Layer 2 of a small transformer language model trained on English Wikipedia (8 layers, counted from 0, width 64).
A neuron's activation on a vector x is SiLU(gate . x) times (in . x), where the dot is the dot product.

Input weights of the MLP neurons that the questions are about. A number n stands for (n - 128) times 0.0056.
n17 gate: 176, 121, 116, 115, 189, 170, 113, 128, 134, 114, 115, 74, 165, 47, 99, 162, 128, 126, 122, 140, 99, 71, 100, 180, 138, 74, 128, 116, 69, 181, 84, 116, 86, 125, 147, 106, 104, 133, 122, 81, 120, 136, 119, 119, 96, 144, 228, 97, 143, 110, 178, 92, 164, 90, 158, 160, 141, 146, 154, 144, 128, 163, 152, 117
n25 gate: 155, 140, 42, 110, 92, 178, 128, 186, 143, 136, 123, 108, 138, 178, 156, 91, 118, 212, 117, 142, 122, 173, 106, 100, 168, 159, 124, 155, 159, 156, 138, 113, 115, 143, 183, 148, 128, 135, 93, 143, 162, 135, 146, 120, 159, 172, 107, 157, 143, 181, 147, 140, 172, 140, 166, 141, 111, 163, 131, 97, 136, 66, 120, 224
n43 gate: 170, 169, 145, 109, 131, 46, 124, 101, 117, 142, 158, 110, 144, 119, 175, 123, 139, 134, 121, 138, 103, 142, 141, 99, 144, 201, 145, 112, 92, 156, 96, 146, 57, 142, 121, 148, 128, 135, 180, 107, 95, 184, 142, 136, 36, 97, 86, 86, 129, 146, 106, 119, 108, 141, 131, 97, 159, 127, 32, 141, 136, 79, 128, 108
n51 gate: 171, 104, 110, 125, 124, 76, 138, 128, 133, 121, 86, 112, 70, 109, 131, 87, 111, 136, 159, 84, 119, 78, 96, 138, 157, 168, 180, 79, 132, 169, 74, 129, 141, 81, 134, 118, 201, 149, 124, 123, 176, 156, 148, 67, 92, 99, 134, 129, 128, 85, 123, 149, 101, 119, 119, 107, 191, 132, 132, 93, 91, 109, 203, 160
n52 gate: 68, 151, 94, 109, 173, 117, 153, 131, 74, 140, 137, 98, 174, 122, 165, 135, 111, 157, 110, 172, 139, 164, 125, 102, 117, 83, 102, 142, 148, 146, 127, 112, 120, 136, 94, 154, 175, 143, 108, 140, 148, 107, 137, 161, 111, 110, 111, 185, 137, 99, 141, 125, 76, 151, 86, 157, 157, 126, 175, 138, 127, 95, 103, 110
n61 gate: 159, 106, 119, 102, 197, 95, 123, 142, 106, 138, 106, 142, 174, 138, 103, 102, 138, 148, 142, 61, 94, 150, 68, 162, 172, 130, 123, 96, 27, 97, 112, 67, 98, 71, 150, 146, 117, 151, 123, 177, 128, 185, 116, 121, 144, 122, 199, 115, 129, 148, 178, 90, 193, 137, 240, 175, 202, 126, 81, 173, 49, 151, 81, 85
n71 gate: 148, 152, 159, 157, 133, 138, 104, 113, 71, 99, 71, 75, 63, 110, 98, 69, 177, 139, 136, 142, 112, 126, 85, 126, 157, 180, 56, 65, 68, 166, 132, 146, 133, 159, 212, 146, 158, 149, 84, 126, 132, 87, 103, 62, 85, 90, 154, 161, 148, 117, 124, 51, 169, 142, 170, 122, 128, 102, 143, 97, 33, 149, 162, 177
n78 gate: 193, 173, 148, 117, 187, 98, 157, 92, 128, 78, 124, 91, 141, 109, 93, 174, 137, 89, 138, 129, 121, 98, 154, 122, 118, 89, 237, 124, 105, 183, 159, 120, 134, 88, 126, 156, 159, 143, 106, 124, 114, 152, 156, 86, 68, 159, 166, 133, 99, 126, 150, 160, 152, 127, 98, 183, 113, 148, 167, 171, 60, 162, 133, 137
n118 gate: 109, 108, 240, 98, 115, 142, 82, 135, 58, 150, 107, 84, 100, 178, 131, 139, 170, 104, 127, 105, 78, 120, 173, 168, 130, 143, 133, 172, 79, 141, 119, 160, 91, 76, 111, 109, 112, 149, 119, 185, 63, 149, 131, 196, 87, 115, 110, 121, 134, 172, 99, 132, 122, 146, 143, 143, 96, 78, 76, 111, 143, 199, 149, 99
n124 gate: 114, 114, 99, 123, 151, 182, 112, 122, 129, 136, 85, 123, 91, 115, 146, 129, 147, 133, 111, 134, 75, 95, 134, 150, 116, 154, 177, 101, 152, 156, 93, 132, 94, 85, 144, 117, 159, 135, 102, 147, 188, 138, 160, 149, 139, 147, 172, 106, 141, 118, 105, 63, 161, 118, 114, 138, 147, 175, 120, 168, 133, 114, 86, 90
n139 gate: 121, 165, 216, 105, 119, 143, 138, 117, 158, 89, 144, 123, 152, 95, 106, 106, 159, 116, 126, 128, 113, 142, 115, 108, 112, 127, 185, 155, 169, 180, 135, 70, 126, 149, 100, 159, 114, 159, 142, 89, 125, 113, 118, 112, 62, 157, 124, 141, 110, 99, 165, 147, 81, 122, 123, 96, 160, 204, 116, 222, 86, 103, 198, 199
n170 gate: 169, 143, 158, 173, 136, 175, 95, 97, 157, 162, 119, 137, 144, 77, 97, 78, 140, 155, 109, 48, 73, 120, 169, 92, 70, 158, 161, 89, 123, 124, 108, 110, 134, 159, 134, 203, 141, 151, 87, 164, 172, 174, 183, 120, 124, 110, 139, 132, 143, 99, 149, 139, 78, 97, 140, 165, 176, 116, 131, 135, 108, 86, 127, 125
n17 in: 98, 166, 180, 120, 182, 222, 128, 128, 124, 146, 127, 88, 149, 72, 103, 121, 89, 107, 113, 113, 152, 111, 181, 144, 103, 133, 108, 135, 106, 120, 115, 134, 115, 138, 62, 114, 97, 126, 88, 93, 161, 173, 110, 109, 93, 126, 139, 106, 192, 114, 147, 124, 56, 51, 91, 159, 108, 142, 146, 151, 135, 161, 157, 148
n25 in: 102, 179, 80, 61, 136, 126, 181, 108, 115, 104, 88, 113, 129, 119, 98, 155, 185, 124, 122, 120, 138, 125, 82, 123, 77, 152, 86, 129, 133, 157, 121, 122, 184, 142, 186, 84, 126, 117, 95, 98, 143, 123, 141, 98, 127, 88, 169, 93, 166, 173, 153, 126, 117, 115, 134, 176, 179, 122, 119, 128, 129, 71, 74, 118
n43 in: 122, 173, 126, 108, 122, 41, 94, 106, 137, 119, 171, 74, 196, 126, 139, 163, 125, 114, 100, 134, 130, 179, 126, 122, 148, 155, 144, 129, 130, 123, 109, 168, 69, 144, 82, 129, 145, 113, 160, 88, 90, 198, 111, 71, 105, 147, 113, 74, 192, 117, 152, 148, 126, 122, 99, 125, 161, 147, 112, 192, 129, 44, 119, 75
n51 in: 152, 125, 61, 93, 84, 101, 150, 117, 134, 138, 117, 117, 87, 158, 112, 134, 90, 142, 155, 138, 226, 127, 99, 83, 178, 131, 147, 108, 144, 129, 124, 135, 147, 115, 89, 92, 184, 85, 115, 152, 150, 168, 125, 74, 118, 102, 115, 150, 132, 127, 106, 155, 174, 156, 94, 92, 151, 116, 190, 110, 151, 129, 137, 142
n52 in: 108, 111, 96, 137, 109, 64, 101, 134, 114, 109, 105, 115, 126, 179, 99, 125, 147, 106, 116, 75, 116, 142, 152, 118, 78, 162, 139, 81, 146, 102, 140, 105, 77, 105, 88, 149, 85, 118, 83, 119, 172, 145, 57, 116, 140, 167, 174, 96, 155, 131, 101, 134, 139, 123, 141, 143, 156, 152, 172, 144, 119, 146, 78, 89
n61 in: 129, 121, 117, 74, 117, 92, 88, 124, 81, 183, 136, 143, 241, 150, 127, 104, 164, 107, 214, 75, 155, 152, 38, 164, 172, 80, 106, 162, 65, 91, 96, 59, 150, 110, 123, 117, 154, 121, 142, 148, 73, 164, 111, 160, 166, 60, 122, 179, 141, 172, 172, 103, 221, 166, 249, 174, 162, 135, 79, 112, 66, 128, 86, 115
n71 in: 146, 169, 147, 168, 131, 151, 58, 125, 76, 98, 56, 96, 80, 107, 106, 92, 157, 134, 135, 141, 119, 147, 79, 113, 159, 188, 55, 60, 93, 167, 123, 164, 150, 179, 160, 142, 126, 152, 77, 147, 113, 108, 97, 71, 91, 85, 171, 181, 163, 103, 126, 78, 159, 141, 149, 118, 147, 101, 161, 115, 55, 115, 146, 172
n78 in: 149, 151, 116, 72, 133, 145, 105, 101, 107, 136, 167, 115, 131, 135, 107, 144, 103, 102, 161, 142, 152, 110, 157, 74, 126, 61, 149, 121, 138, 133, 136, 111, 108, 132, 110, 135, 164, 111, 82, 75, 161, 152, 110, 80, 125, 128, 122, 141, 147, 115, 132, 164, 97, 148, 106, 164, 46, 125, 178, 113, 140, 156, 119, 111
n118 in: 73, 126, 154, 149, 81, 150, 61, 140, 98, 139, 129, 82, 128, 159, 113, 130, 105, 67, 148, 158, 115, 110, 160, 165, 113, 136, 116, 169, 111, 119, 97, 143, 119, 114, 101, 106, 99, 97, 84, 173, 139, 161, 116, 163, 145, 119, 172, 121, 127, 146, 132, 128, 131, 111, 97, 155, 85, 145, 105, 89, 162, 182, 114, 51
n124 in: 105, 136, 89, 98, 110, 132, 92, 135, 101, 100, 116, 132, 126, 94, 120, 168, 146, 103, 122, 89, 141, 81, 146, 142, 104, 115, 136, 153, 172, 104, 132, 78, 137, 97, 139, 117, 138, 119, 83, 117, 102, 137, 121, 123, 177, 125, 131, 152, 154, 91, 146, 54, 126, 102, 116, 128, 95, 158, 109, 91, 162, 128, 161, 121
n139 in: 107, 176, 126, 155, 96, 123, 112, 101, 159, 101, 208, 113, 175, 143, 106, 145, 115, 122, 187, 144, 160, 116, 130, 104, 130, 96, 153, 144, 182, 144, 109, 99, 138, 176, 67, 129, 86, 62, 87, 48, 138, 87, 118, 112, 156, 123, 154, 124, 141, 71, 178, 145, 118, 97, 121, 136, 126, 212, 139, 184, 110, 91, 112, 118
n170 in: 167, 125, 84, 132, 84, 161, 95, 98, 158, 152, 129, 108, 179, 177, 96, 115, 113, 135, 121, 121, 147, 141, 145, 141, 76, 124, 154, 93, 135, 102, 104, 133, 141, 119, 87, 167, 142, 99, 69, 155, 88, 170, 144, 148, 177, 109, 132, 181, 159, 103, 141, 143, 91, 122, 129, 188, 137, 95, 147, 110, 134, 91, 64, 116

Each question shows a token from some text and the vector x that enters the MLP there. A number n stands for (n - 128) times 0.027.

"ed": 117, 119, 86, 123, 143, 138, 107, 161, 144, 104, 171, 81, 161, 117, 142, 132, 110, 110, 108, 141, 203, 109, 120, 103, 169, 128, 150, 163, 138, 139, 84, 156, 127, 145, 142, 128, 140, 83, 78, 148, 100, 157, 124, 173, 155, 125, 133, 124, 150, 126, 119, 151, 148, 131, 140, 134, 107, 169, 137, 143, 144, 120, 147, 181
Which neuron lights up most? n17

"areer": 145, 128, 155, 115, 148, 143, 111, 96, 93, 168, 87, 139, 160, 119, 108, 146, 77, 111, 135, 126, 170, 161, 164, 101, 142, 115, 116, 160, 164, 115, 74, 119, 139, 101, 174, 166, 103, 95, 114, 111, 122, 118, 138, 98, 170, 130, 102, 68, 138, 144, 162, 127, 65, 123, 185, 143, 114, 135, 127, 104, 134, 139, 127, 153
The most active neuron and its activation: n170, at about 0.55

" site": 98, 143, 80, 118, 122, 176, 129, 123, 86, 163, 140, 126, 140, 148, 128, 158, 107, 121, 118, 115, 124, 128, 182, 130, 163, 110, 127, 168, 143, 126, 89, 116, 109, 93, 125, 119, 92, 128, 104, 118, 147, 100, 147, 129, 141, 118, 130, 106, 159, 128, 160, 135, 117, 102, 108, 151, 100, 102, 161, 93, 116, 119, 106, 81
The most active neuron and its activation: n118, at about 1.1

"6.": 137, 145, 94, 130, 125, 96, 101, 122, 93, 122, 129, 103, 136, 129, 128, 155, 77, 186, 129, 129, 139, 119, 92, 117, 143, 86, 86, 145, 138, 126, 71, 147, 145, 127, 136, 105, 95, 119, 108, 118, 133, 97, 104, 107, 119, 86, 136, 106, 142, 142, 123, 136, 136, 100, 105, 123, 88, 175, 124, 180, 112, 101, 176, 71
Which three neurons fire most, strongest first? n17, n170, n43

"ract": 129, 126, 143, 119, 113, 153, 136, 147, 146, 98, 134, 102, 186, 120, 120, 179, 151, 126, 141, 113, 165, 139, 174, 80, 126, 169, 110, 131, 143, 128, 106, 133, 119, 159, 113, 113, 146, 148, 114, 136, 150, 131, 120, 150, 204, 154, 104, 109, 148, 119, 180, 141, 50, 170, 139, 150, 148, 136, 133, 103, 123, 141, 129, 89
The most active neuron and its activation: n170, at about 1.7

" m": 77, 106, 134, 103, 126, 127, 116, 129, 119, 138, 104, 142, 123, 149, 122, 104, 115, 138, 96, 175, 134, 126, 172, 139, 96, 114, 170, 121, 110, 119, 145, 121, 178, 121, 115, 150, 100, 104, 88, 134, 143, 137, 122, 111, 209, 144, 154, 135, 143, 114, 105, 74, 132, 168, 64, 101, 99, 125, 167, 122, 137, 124, 145, 90
The most active neuron and its activation: n124, at about 2

" due": 103, 102, 49, 140, 100, 131, 123, 173, 136, 134, 161, 146, 176, 141, 114, 127, 123, 90, 135, 98, 138, 141, 113, 92, 181, 107, 118, 143, 188, 82, 85, 132, 149, 134, 147, 137, 117, 98, 109, 126, 131, 156, 109, 100, 148, 134, 128, 140, 146, 138, 125, 111, 136, 112, 98, 118, 121, 78, 175, 145, 159, 102, 126, 112
Which neuron lights up most? n52

" the": 109, 105, 115, 126, 73, 120, 135, 138, 117, 137, 113, 84, 131, 142, 123, 124, 140, 97, 155, 110, 193, 145, 161, 166, 120, 129, 125, 101, 171, 117, 108, 109, 136, 119, 119, 153, 124, 100, 116, 139, 130, 147, 102, 118, 134, 112, 112, 99, 165, 129, 119, 121, 128, 129, 92, 130, 132, 126, 121, 141, 114, 144, 147, 136
The most active neuron and its activation: n51, at about 0.76

" et": 121, 125, 114, 144, 117, 65, 150, 143, 123, 95, 128, 110, 137, 140, 149, 146, 146, 109, 141, 177, 163, 111, 127, 90, 127, 173, 132, 167, 111, 120, 117, 123, 155, 156, 92, 147, 181, 59, 110, 139, 154, 135, 70, 111, 151, 170, 114, 132, 129, 129, 102, 126, 134, 110, 112, 113, 131, 104, 139, 88, 146, 113, 144, 76
Which two neurons fire most, strongest first? n52, n51

" from": 94, 142, 111, 197, 64, 155, 112, 142, 109, 133, 126, 117, 178, 151, 118, 106, 135, 127, 124, 90, 183, 142, 158, 130, 126, 147, 121, 111, 147, 131, 88, 119, 165, 111, 166, 137, 135, 125, 92, 110, 124, 108, 135, 123, 121, 106, 113, 160, 155, 126, 85, 151, 138, 105, 109, 98, 156, 135, 155, 106, 127, 112, 151, 116
Which neuron lights up most? n170

"ing,": 121, 129, 111, 106, 128, 155, 127, 114, 117, 126, 166, 119, 185, 124, 104, 124, 126, 65, 117, 142, 155, 164, 148, 116, 160, 107, 121, 144, 147, 149, 56, 127, 133, 122, 144, 139, 120, 58, 151, 121, 113, 99, 114, 134, 174, 101, 160, 160, 152, 116, 111, 99, 139, 90, 89, 117, 151, 130, 108, 119, 120, 126, 162, 124
Which three neurons fire most, strongest first? n17, n139, n71

"ated": 126, 130, 98, 99, 139, 145, 111, 162, 107, 139, 138, 113, 167, 122, 138, 154, 99, 122, 102, 94, 210, 103, 130, 105, 170, 119, 126, 164, 126, 126, 65, 142, 136, 133, 138, 132, 143, 104, 71, 122, 135, 129, 127, 127, 142, 125, 157, 180, 152, 132, 137, 162, 135, 150, 158, 131, 101, 134, 110, 116, 150, 126, 156, 208
Which three neurons fire most, strongest first? n17, n51, n25

" art": 110, 117, 131, 123, 97, 157, 114, 146, 106, 116, 119, 122, 158, 114, 129, 144, 132, 111, 115, 177, 128, 100, 154, 105, 119, 112, 155, 137, 146, 127, 120, 106, 150, 144, 124, 138, 118, 120, 89, 126, 146, 103, 119, 97, 194, 148, 112, 118, 151, 133, 126, 112, 151, 120, 91, 147, 53, 103, 90, 98, 78, 153, 98, 82
Which neuron lights up most? n124

"ier": 55, 103, 89, 124, 89, 145, 140, 127, 130, 116, 138, 103, 129, 149, 133, 177, 141, 88, 132, 97, 130, 125, 75, 96, 127, 110, 124, 157, 142, 118, 136, 131, 123, 153, 107, 97, 148, 76, 113, 105, 82, 98, 131, 153, 130, 139, 112, 115, 136, 126, 137, 175, 110, 89, 56, 160, 148, 189, 129, 123, 166, 132, 106, 179
Which neuron lights up most? n139

"3": 118, 124, 125, 143, 103, 177, 78, 104, 84, 119, 124, 111, 134, 87, 146, 148, 103, 126, 125, 163, 188, 111, 118, 148, 151, 137, 140, 139, 171, 88, 93, 153, 142, 158, 161, 116, 120, 101, 134, 146, 111, 98, 127, 120, 164, 127, 181, 153, 132, 152, 121, 112, 96, 110, 86, 145, 139, 152, 121, 127, 117, 120, 157, 91
Which two neurons fire most, strongest first? n124, n17

" or": 114, 124, 104, 154, 117, 117, 131, 180, 97, 122, 172, 118, 150, 114, 123, 91, 173, 89, 126, 131, 153, 132, 116, 109, 150, 107, 132, 105, 111, 144, 78, 150, 152, 145, 103, 120, 111, 104, 102, 125, 124, 197, 98, 113, 169, 124, 109, 134, 158, 123, 118, 132, 74, 125, 97, 130, 108, 141, 105, 114, 136, 121, 141, 128
Which neuron lights up most? n43

"ard": 137, 101, 128, 82, 94, 87, 146, 146, 153, 139, 178, 133, 179, 86, 124, 156, 98, 115, 138, 118, 131, 148, 137, 81, 131, 131, 140, 115, 161, 99, 84, 148, 112, 138, 111, 64, 133, 82, 116, 97, 123, 137, 149, 143, 139, 145, 119, 123, 144, 113, 147, 165, 98, 143, 80, 144, 102, 137, 136, 107, 160, 117, 125, 102
The most active neuron and its activation: n43, at about 1.6

"lex": 98, 99, 91, 129, 122, 155, 107, 136, 135, 108, 92, 145, 164, 109, 128, 147, 164, 61, 116, 141, 127, 146, 121, 101, 92, 108, 191, 167, 122, 122, 108, 110, 140, 120, 72, 113, 135, 109, 66, 108, 175, 102, 122, 134, 158, 106, 121, 149, 146, 130, 144, 142, 93, 132, 86, 136, 104, 133, 111, 96, 123, 121, 122, 90
Which two neurons fire most, strongest first? n124, n52

" particip": 154, 113, 88, 109, 121, 166, 125, 204, 146, 159, 131, 146, 117, 185, 95, 157, 84, 142, 169, 125, 118, 104, 115, 111, 119, 109, 85, 136, 156, 92, 173, 116, 151, 140, 132, 127, 135, 151, 151, 134, 142, 117, 90, 147, 170, 129, 107, 103, 133, 135, 139, 159, 113, 114, 129, 120, 96, 128, 141, 100, 152, 135, 90, 126
Which three neurons fire most, strongest first? n71, n43, n17

" p": 69, 129, 116, 139, 78, 113, 124, 153, 163, 125, 107, 162, 116, 136, 139, 103, 99, 108, 130, 141, 131, 119, 141, 106, 183, 103, 142, 115, 131, 131, 165, 113, 134, 145, 80, 74, 114, 114, 112, 152, 137, 139, 95, 82, 151, 131, 141, 126, 144, 125, 83, 111, 131, 187, 126, 152, 111, 113, 146, 124, 131, 109, 91, 81
Which two neurons fire most, strongest first? n17, n52

"ing.": 111, 141, 90, 121, 114, 95, 119, 120, 106, 123, 135, 94, 156, 113, 120, 141, 67, 149, 129, 103, 148, 113, 102, 108, 127, 96, 88, 151, 135, 126, 62, 138, 128, 114, 131, 110, 89, 79, 119, 109, 142, 82, 121, 92, 128, 95, 127, 116, 151, 149, 107, 125, 142, 99, 92, 114, 111, 178, 112, 147, 117, 111, 144, 75
Which neuron lights up most? n17

"abor": 111, 95, 118, 125, 141, 165, 143, 129, 117, 134, 140, 78, 181, 145, 111, 128, 129, 130, 108, 98, 142, 92, 154, 121, 119, 107, 123, 151, 156, 92, 148, 115, 171, 168, 85, 110, 200, 141, 150, 121, 141, 137, 106, 123, 172, 146, 147, 135, 124, 131, 167, 196, 96, 103, 133, 158, 155, 139, 121, 154, 160, 146, 114, 143
Which neuron lights up most? n170

".": 109, 161, 113, 129, 129, 91, 100, 130, 106, 120, 136, 82, 162, 111, 131, 125, 70, 145, 130, 119, 157, 112, 101, 104, 130, 117, 107, 156, 135, 124, 94, 145, 142, 109, 108, 101, 108, 72, 118, 123, 119, 95, 115, 95, 137, 107, 116, 111, 149, 151, 119, 124, 158, 93, 61, 120, 102, 153, 110, 161, 108, 99, 143, 79
The most active neuron and its activation: n43, at about 1.1